Layer 8 of a small transformer language model trained on English Wikipedia (11 layers, counted from 0, width 128).
A neuron adds its activation times its output weights to the MLP's output. To switch it off is to set its activation to zero at one token and run the rest of the model.

Output weights of the MLP neurons that the questions are about. A number n stands for n times 0.005.
n19: 28 -27 30 -12 11 -48 15 11 19 35 -8 1 -22 6 44 -4 32 32 -11 29 -1 2 5 43 -31 -7 -1 -1 34 13 23 -24 46 5 12 -23 49 38 18 -15 -35 -19 30 1 21 -6 -13 27 -4 8 -7 -34 58 22 -23 5 -11 -3 -1 -33 19 14 -37 -16 -1 17 -7 12 48 -13 -3 -20 17 -4 -19 38 13 10 12 -8 44 -7 -16 -6 -15 23 -40 -6 -2 -35 -21 -10 24 19 0 11 10 -24 -11 25 -18 11 -24 -36 30 -26 -17 -8 -20 19 -24 14 4 -5 -49 3 -18 -51 14 9 -34 -10 -28 27 13 -36 -22 12
n44: 18 -3 0 17 -7 -7 36 -22 8 17 -19 -8 8 30 9 33 37 -9 23 -11 -15 13 1 0 -1 -16 9 8 18 -9 45 33 -19 8 8 -5 8 4 -8 -13 -22 10 16 -41 -25 12 19 11 9 17 38 23 6 -19 -27 17 -14 -3 -12 -9 29 32 -15 7 -12 -16 3 9 -4 1 2 14 14 -28 13 -3 47 7 -27 -1 3 -14 -12 -38 -42 -18 6 15 12 11 -4 24 7 -22 -22 18 -4 -1 -21 50 40 -21 6 -10 -7 5 -19 -2 25 6 6 1 -4 2 23 -18 7 20 -22 -2 -5 -23 24 27 28 -22 16 6
n52: -38 19 4 22 -33 -7 -10 36 -71 7 17 16 9 -5 -25 13 10 17 2 6 -19 -14 8 -9 -25 5 38 17 -2 3 18 31 -8 -22 -14 15 -31 -22 -4 -14 -20 4 -1 3 -72 26 -3 23 12 38 -21 1 -2 2 4 18 34 -21 -3 -9 -20 8 35 7 4 27 -3 -13 -34 -4 35 -21 -6 9 20 5 34 43 -1 -11 26 47 15 2 42 -10 -13 -3 3 3 3 -34 13 -28 -10 4 -4 -15 -51 -52 2 16 2 -9 3 -20 -1 18 -5 -14 -8 14 -13 -8 15 -51 19 1 11 18 15 3 -25 -2 28 48 32 -16
n138: 43 -8 -1 -14 1 28 -4 -1 16 42 -3 18 -28 53 11 20 -17 0 53 1 18 -20 -12 -5 9 10 37 9 -11 5 34 -15 2 -29 -34 -5 7 -10 -12 -26 -36 14 25 5 23 -34 -9 -8 -14 10 -46 5 7 32 4 -31 26 24 15 -22 8 16 35 -6 36 -40 -6 2 -8 -19 3 -8 -18 -8 4 14 19 6 -6 -12 31 -26 18 -8 -1 -19 10 9 4 -16 -15 4 -17 14 11 22 8 -9 16 -36 -56 -46 -6 -33 36 32 1 34 15 17 -17 30 -53 3 2 3 20 4 19 1 -11 19 -8 13 8 -42 0 7
n154: 5 15 -23 14 16 -20 -7 -31 33 -37 1 2 16 35 4 -6 -29 -36 -8 -12 -17 -25 1 -27 21 -32 -17 -26 -2 -14 8 9 4 -4 11 38 4 28 24 -28 17 -16 19 17 67 -5 -30 8 -7 23 22 3 18 -5 19 3 -19 18 23 -7 13 -12 -18 34 -53 3 3 -10 -22 -9 1 13 -6 30 -19 14 -34 14 -1 -10 44 -12 -8 -7 21 -24 -10 -13 -3 -2 25 12 14 -3 -6 -15 21 -5 50 -18 11 -30 16 31 -9 32 -2 17 -16 7 7 -11 -11 -17 3 10 10 8 50 8 -6 -14 10 -14 24 23 18 -2
n158: 33 -29 15 19 4 -9 -15 45 -9 8 23 -11 -3 -5 -6 6 -20 -17 -17 36 27 14 34 6 -24 37 -16 -3 4 50 7 -21 18 41 -25 1 12 39 8 2 4 12 -51 24 8 -6 -1 -22 -3 18 -13 -14 -29 -1 14 25 -30 -4 30 -28 0 6 -13 26 39 -5 -34 14 24 6 4 -19 -12 17 -31 -11 15 1 -29 -17 -9 2 16 32 3 -21 17 -10 -1 12 -88 40 -1 -8 33 27 5 -17 33 -15 28 27 -24 2 13 4 51 -1 3 15 24 -14 -8 -16 -18 -16 36 40 -9 12 3 -25 -8 -25 -2 1 -1 -13
n163: -9 -11 -10 -6 7 29 -27 13 13 16 56 -13 4 57 -4 -9 27 -45 1 -28 22 2 3 -22 -44 11 -39 4 12 5 -6 3 10 23 -1 20 -10 -18 -28 7 -24 -2 36 18 -94 -23 -22 -15 2 -27 8 1 16 -4 -33 21 -14 7 22 -35 -5 21 15 29 36 9 33 30 46 46 -8 -31 6 8 -8 -9 -9 36 -6 2 -36 -3 0 -1 -14 24 -27 14 -48 7 5 -26 -20 2 -15 22 -10 36 12 16 28 19 35 -5 39 -24 -12 22 18 21 23 -4 26 12 15 22 5 1 22 -30 -17 -33 -12 21 26 5 8 -16
n174: -16 3 22 -24 -26 8 28 -5 1 23 -6 16 41 -9 10 -23 7 18 26 -17 -24 -9 -2 -42 -46 -19 -14 -19 2 14 9 25 13 4 4 -1 -54 -45 6 -20 0 -16 17 -21 -25 7 -1 19 2 -6 12 20 -2 2 -18 -17 6 -21 -10 19 15 -15 7 -3 8 7 18 -55 -10 21 3 31 19 -7 -21 -16 -3 -26 -3 -31 -5 43 -2 22 18 16 0 5 -4 -25 14 28 23 33 -35 -28 -19 -29 -31 -43 -2 22 -4 -35 -17 -25 -24 -41 14 22 5 7 24 -12 10 26 39 7 -23 15 6 12 6 1 5 -7 21 -3
n201: -8 25 16 -10 -20 31 -1 7 27 -14 -30 4 27 -1 3 -18 20 35 -3 -33 4 -2 9 47 18 -31 7 -33 39 13 12 5 -8 -18 10 -30 31 -9 3 15 -22 -26 11 -26 -16 9 -38 -2 15 53 -4 -11 30 4 10 4 -3 -27 0 -16 -61 -17 17 -5 10 41 3 9 -15 22 30 -44 -1 2 -12 34 26 10 -10 -22 -8 -30 -1 -10 3 -30 -8 -3 34 26 22 -3 -25 -31 4 -10 13 -19 24 -17 14 -14 15 42 -4 -14 -9 43 12 1 34 -3 -1 9 9 -16 24 -14 -10 8 -21 -33 -30 5 -3 -27 33 7
n207: 15 -13 31 5 -34 -13 -17 -4 1 -10 3 -26 -13 -25 -36 -6 -11 -18 -44 -1 1 8 28 23 10 -46 29 7 2 5 24 12 -4 30 -4 -9 33 -19 6 -22 -6 -22 31 -5 -13 -14 -10 -1 1 -4 -7 27 26 -16 -19 -14 35 -22 5 -18 -53 -1 19 -43 5 12 16 10 3 -54 16 19 4 20 -11 -6 -6 -18 23 -25 -30 -23 8 -8 -25 -15 38 0 17 33 4 -49 5 6 2 -16 -34 30 3 -3 43 2 10 18 28 -20 8 16 -23 1 -13 -15 -5 -18 11 38 12 65 3 -35 40 7 21 -29 -6 -24 -42 -31
n244: -26 -12 25 7 8 23 3 9 -8 49 12 -1 -14 8 12 -2 13 21 -28 -6 31 -26 -11 -25 -2 34 0 -38 4 18 19 -28 -11 22 -4 -20 27 25 -18 -15 21 4 1 25 -15 20 34 22 -20 0 14 22 0 -20 -18 16 -42 19 -27 24 7 -37 -6 7 10 -6 7 9 -11 -34 7 17 15 5 -18 27 -19 -19 -18 -8 -11 -18 18 -22 10 15 -6 -16 -14 14 15 -11 -10 -25 17 9 27 18 -6 -16 -1 4 38 -8 23 -24 42 9 9 -23 11 16 -2 9 -22 58 -1 23 28 -3 7 6 5 5 -12 28 -1 -3
n285: 2 28 8 -22 13 -43 32 25 -23 4 4 8 41 9 32 -17 -12 45 14 -24 15 -2 39 20 -5 19 -16 3 -18 -8 4 -37 -9 23 -28 -19 13 -4 19 27 15 -14 -19 -2 26 -23 0 11 -19 24 -11 -24 -7 6 12 -7 58 -6 22 -25 -34 31 5 9 -7 -3 -25 -26 -12 -20 18 -14 4 -19 -20 2 12 23 -22 13 11 20 -9 11 23 -39 -8 30 -19 20 28 19 25 -13 -11 -1 -25 -1 13 -11 8 -29 10 -36 -16 42 -27 10 1 27 -3 -4 4 17 9 27 36 2 29 22 -4 7 40 -13 0 -20 4 -3
n301: -9 2 7 -1 0 4 52 40 25 3 10 -14 -5 -8 -26 -15 -5 -9 -3 27 -17 30 -6 25 -20 -24 23 35 -12 -25 18 -21 -2 -7 41 34 -6 -30 -12 -17 -50 -6 -3 -5 23 -9 -19 8 9 21 7 -30 26 11 0 31 -11 23 11 10 20 -17 -24 -4 27 -2 -1 -18 -25 -49 -33 25 -2 -39 -13 27 -24 -22 9 26 -19 -22 -26 -14 -3 22 -13 -3 -15 -3 31 -34 -21 -7 -21 5 -23 6 24 44 13 -14 -16 -8 -10 27 8 20 8 -2 -37 17 11 -23 2 -2 7 -24 -10 -19 -26 -15 3 3 24 -14 -30 7
n316: 8 -23 28 27 -26 39 4 28 2 -10 10 -29 -15 -30 24 13 -24 -23 -15 -27 -5 10 -6 9 -2 11 19 -11 -39 25 -18 42 11 -41 18 -2 -4 -18 -53 16 -27 24 22 5 -26 38 41 -7 -13 29 20 36 -3 -14 -18 -19 -62 -11 -13 5 23 -39 1 -13 17 10 -1 -8 15 -21 1 3 3 23 12 13 -3 14 1 13 0 -13 26 19 -9 -10 16 29 -4 32 -23 -8 1 -15 6 -35 -5 -8 -8 -2 -27 5 -21 2 12 6 12 -9 -34 6 74 -7 -2 -8 -25 -13 -1 -4 16 -12 4 5 23 13 43 17 -41 -42

Each question names a token from some text and the token that comes next. It shows the activations a of the neurons there, in the order above. A number n stands for n times 0.22.

Then comes g, the gradient of the next token's log-probability with respect to the MLP's output, scaled to length 1. A neuron's effect is roughly proportional to its activation times (output weights . g). A number n stands for n times 0.0038.

" has", then " an"
a: 19 -26 -2 1 57 0 0 0 2 -1 -2 -2 -10 -22
g: -4 25 29 -29 20 -38 11 6 23 13 -18 -13 22 21 4 -2 4 15 1 10 70 5 -37 39 25 -10 -12 -34 -17 -28 -34 -33 -16 15 2 -9 -14 37 -1 -7 5 -39 -8 -28 9 -14 27 36 0 -30 -17 8 26 24 1 -7 36 -25 11 25 -13 8 -29 -24 -24 -4 60 -3 30 -19 -15 -30 -13 -24 -1 -24 -2 30 -13 -11 -25 -29 -12 -11 11 -10 25 14 13 -30 6 4 21 -19 -6 15 21 1 16 -17 5 -27 -3 9 -43 3 -18 -4 -4 33 -44 43 -52 58 -28 11 7 -31 20 -12 16 -5 8 19 -35 -38 -24 4
Which two neurons, each switched off alone, lower its probability most, in order? n316, n19

"\n", then "V"
a: 3 1 1 -68 3 -31 1 -5 -6 1 0 0 0 2
g: -57 34 26 -35 25 -15 3 -19 -2 -29 -7 10 -30 36 22 10 32 -14 4 32 -24 10 -2 3 40 -10 7 15 -21 -9 -8 0 -49 9 -24 -23 -26 4 7 24 37 35 -46 33 -10 2 29 -10 -7 -31 20 17 13 -25 28 -18 13 22 -22 -19 30 -15 -21 4 -16 17 -12 -55 9 19 10 -4 -5 -2 22 20 29 -11 -3 51 0 10 -41 -22 44 -4 -35 37 6 -9 -3 -14 21 -24 2 -16 29 22 -22 -4 -44 21 6 46 -1 -49 -29 -15 -17 15 -14 -17 -5 -30 22 -26 13 10 36 22 -3 -16 -11 10 -4 34 -9 -10
Which two neurons, each switched off alone, lower its probability most, in order? n138, n158

".", then " Pen"
a: -5 -65 -2 -10 62 13 -1 -42 -94 1 -1 -3 0 2
g: -32 -23 -27 6 -16 5 -6 -20 -19 -12 -14 12 38 3 -23 -7 -39 -23 24 -5 -35 17 12 25 -29 40 28 18 22 11 -19 -23 19 26 -25 -15 5 19 3 7 -4 -26 -4 27 25 -29 12 -3 -8 -11 26 13 47 11 30 6 -2 6 -1 -5 2 6 5 5 20 -25 16 11 9 16 38 5 -10 28 3 15 0 19 -15 43 -16 2 9 47 62 17 -31 2 13 -22 -28 -49 -14 6 28 3 50 -6 8 7 -19 17 -19 -21 -46 -48 -53 31 -42 0 -32 1 -13 24 -13 -9 20 -19 -3 -1 1 17 33 -21 58 -31 3 -35
Which two neurons, each switched off alone, lower its probability most, in order? n44, n201

" Senator", then "."
a: -2 1 1 -2 1 20 2 1 -2 -1 -17 -3 -58 3
g: -19 -31 -11 -10 -1 1 -29 4 4 35 -5 0 -66 8 6 20 6 -3 -29 27 23 25 -1 -30 19 -16 -33 50 10 -60 -32 -1 0 -32 -40 -11 -10 -6 -22 -10 7 26 18 -17 6 37 -3 -4 44 -8 18 -12 -20 16 -10 3 -34 -7 6 22 16 -7 -14 12 35 34 -18 23 9 -26 7 2 -38 -30 21 -13 36 -22 -13 3 -42 -3 -4 17 -45 -3 -2 -38 6 28 -13 -11 -22 18 46 0 11 20 13 27 17 26 -9 -6 27 -11 9 16 52 -27 -45 29 -21 -24 -22 12 1 -21 4 -27 27 10 -18 -31 -38 7 -19 -30
Switching off which neuron hurts the next token most? n158

" P", then "K"
a: -3 0 -2 0 -1 4 0 12 -2 0 -3 0 1 -8
g: -2 -15 17 32 36 33 35 9 -10 -40 29 -4 9 -4 -46 9 31 -30 -10 14 1 9 -31 -47 18 -6 -1 35 -23 56 -48 -15 -27 18 -9 -3 20 10 -22 15 -5 -17 -29 -20 12 -10 1 -1 -10 3 -7 15 -39 -23 -7 -11 11 -29 2 -16 47 31 -15 6 -38 -20 -1 -27 29 3 -23 1 8 31 29 -22 7 -25 15 34 -14 -17 -3 -15 12 -11 -22 -3 37 35 -35 -18 41 -44 24 -51 17 -10 -24 3 -4 -6 9 -6 37 -18 16 -30 8 -8 5 -17 1 -26 -28 6 2 -25 3 -59 5 -46 6 -7 37 -9 -7 -2
Which neuron, switched off, raises the next token's probability most? n316

" international", then " market"
a: -2 -1 -3 -1 1 -2 -2 0 3 2 12 -7 4 0
g: -47 -20 -42 -9 16 -6 -15 -7 3 -44 8 -5 42 10 -10 -34 42 32 -10 -14 1 -17 -14 -9 -26 30 23 8 -7 -22 -18 -27 9 1 20 -15 49 -28 16 -3 17 -51 -27 -55 -1 23 -10 -16 5 19 25 15 -14 -38 -24 31 -2 1 17 -22 -49 20 8 -19 -4 7 -1 -19 8 18 15 -22 7 -23 11 -1 11 17 -15 4 20 -63 -25 10 34 28 33 -36 -5 29 23 -17 -27 -35 12 -20 -4 -2 -19 34 -21 -13 -6 -4 -26 15 -21 13 -19 1 -5 -12 -8 -4 30 -3 4 -4 -24 2 26 -46 0 10 54 -39 44 2
Switching off which neuron hurts the next token most? n201

"ated", then " the"
a: 10 3 -49 0 0 0 -1 -2 4 4 -3 0 1 1
g: 4 18 22 21 -4 29 -28 0 3 -55 -17 10 12 -4 16 -7 9 27 23 -12 31 13 -2 7 7 5 -27 -34 36 2 -1 -51 -23 2 30 2 12 34 18 -35 44 14 39 -11 -5 7 9 15 -31 24 -12 -11 -37 25 -2 34 -13 5 -53 29 26 3 -28 -25 -28 -21 25 -58 11 -8 -31 17 -13 21 -15 -19 -5 2 -15 1 -30 -28 -23 9 -20 -7 12 0 5 -13 1 -16 -1 -10 27 12 -20 -5 -11 -8 -44 -16 6 20 -21 -4 -7 1 13 3 35 8 29 6 6 -14 8 4 57 -35 26 68 -9 24 -56 -49 0 9
Switching off which neuron hurts the next token most? n52

" advisor", then "y"
a: -2 0 0 -1 0 2 3 -1 1 1 -16 -1 -60 -4
g: -18 -6 -33 16 -9 -41 -25 -36 -50 -13 29 -17 7 19 5 10 -5 49 14 -30 -28 3 1 7 -49 7 -45 -22 4 33 -26 -19 -12 45 -28 22 19 -2 34 1 -30 -18 3 52 -3 -7 -30 -17 -14 -21 -19 4 14 14 7 2 10 -6 -3 -1 -65 27 -4 -11 11 46 11 2 24 13 -13 6 -3 5 42 -30 32 21 10 -35 7 11 -4 -10 -4 -11 -36 -28 -19 5 -44 15 -9 -1 -29 20 -1 -25 -24 23 -12 24 -7 -38 13 -32 17 -24 31 36 6 -19 -27 5 42 -33 12 0 -25 4 -30 -30 16 22 -22 -6 9 -6
Switching off which neuron hurts the next token most? n301

",", then " with"
a: -5 0 3 0 27 0 -15 0 2 1 -1 0 0 -2
g: -34 -14 1 -6 4 24 18 47 18 34 -14 38 3 -48 -15 46 4 22 13 -37 -5 31 -29 -10 29 -4 43 -35 6 1 -13 15 31 -44 13 -21 11 -10 32 19 3 10 12 -34 15 -13 -6 18 12 30 14 17 -25 -7 -7 -34 -38 1 -28 -24 -24 -9 -4 -6 1 18 33 9 -20 8 -9 -9 9 -23 -18 10 -51 -2 15 -47 -4 28 -11 -22 -12 -2 13 -33 26 53 -25 -17 -18 8 19 -22 -5 16 -18 -13 17 8 -15 18 4 20 -1 -6 53 39 18 -40 37 17 -8 20 25 33 -53 12 -9 15 -24 -15 21 13 5 28
Which neuron, switched off, raises the next token's probability most? n154

" of", then " Pakistan"
a: 1 0 0 2 5 2 -2 0 -1 -31 -3 -1 1 1
g: -7 9 -15 23 -31 17 22 -13 -10 -8 35 -9 5 3 -18 -5 -31 -6 -29 26 -11 -35 47 -28 -8 0 13 12 -38 57 -35 11 -3 2 -13 10 -3 -1 19 26 -30 1 -27 -4 -34 0 -16 49 21 -8 57 -4 -9 -23 -7 31 -6 -8 40 0 -19 -48 -9 8 -15 5 -36 37 -3 5 -14 20 18 -31 38 -42 31 3 28 40 19 10 14 39 33 8 -5 24 31 -13 -32 8 5 18 -30 4 7 1 6 -5 -45 25 -27 -35 -6 8 -1 16 14 -6 7 -10 3 13 7 3 -7 11 -34 0 -31 -59 -18 -15 51 32 -12 15
Switching off which neuron hurts the next token most? n207

"En", then "force"
a: 4 -1 1 3 -34 -2 -38 0 -1 1 -1 0 0 -1
g: 5 -4 26 13 1 8 0 17 -18 -27 -9 11 0 4 -27 1 57 -2 27 2 17 16 31 -40 -29 -2 -2 -27 -4 9 -13 -21 2 -8 45 -28 13 -3 30 -19 22 -22 15 12 11 34 -24 -3 1 10 41 34 -40 -8 30 34 -9 -10 61 22 9 35 -7 -8 -26 28 -13 -1 -18 -1 53 -11 5 26 -15 -2 0 12 15 -11 -5 4 3 14 -12 0 -10 -27 35 43 -11 8 -1 38 9 10 -29 -8 94 -18 -3 -27 -11 -40 -8 -18 5 28 32 17 -46 -11 -29 4 -14 9 -18 40 -30 32 7 10 -14 1 -17 -4 -29 -22
Switching off which neuron hurts the next token most? n163

"s", then " and"
a: -2 2 -4 -19 -2 1 -2 2 0 1 4 1 -1 -1
g: 28 6 -3 12 6 -42 3 -1 -20 30 40 1 16 -4 -10 -3 12 -22 50 -13 -20 5 -19 11 24 5 20 10 -54 -16 17 -27 -2 -8 9 -12 -34 15 31 -9 6 -40 32 -26 -11 -49 7 24 4 -24 -21 13 -8 -6 -3 -35 -16 9 40 0 6 -24 -6 -40 60 -56 -40 15 23 -12 -20 17 -6 7 -22 -1 -10 -30 25 1 11 9 6 -18 -33 2 41 -18 15 50 29 -5 18 3 52 23 -5 9 -38 -20 -10 9 12 7 0 -12 -34 -3 30 32 40 -4 1 21 -38 6 11 28 -38 29 -4 42 16 -9 -11 -3 8 21
Which neuron, switched off, raises the next token's probability most? n138

",", then " is"
a: -1 -1 2 0 37 -6 1 4 -11 3 0 0 0 0
g: 1 10 12 8 8 -11 0 8 43 -33 3 -22 -52 61 13 21 -5 14 7 -7 -8 -40 -4 -17 9 -29 -19 -46 23 -18 -5 11 10 1 -1 -38 3 -10 6 0 11 17 13 13 17 20 10 3 0 2 40 2 6 38 4 -26 -15 6 -49 -1 43 13 14 17 3 -18 37 -1 -38 25 -36 9 15 53 -16 -1 23 -4 -21 -9 34 12 44 -35 28 -24 -4 -1 -39 7 -6 39 18 -16 -23 -14 -3 0 -13 9 -9 -34 -4 9 48 60 42 -9 -12 -22 33 8 18 -40 -8 12 2 15 -19 -24 21 -34 -9 22 25 26 -26 -29
Switching off which neuron hurts the next token most? n154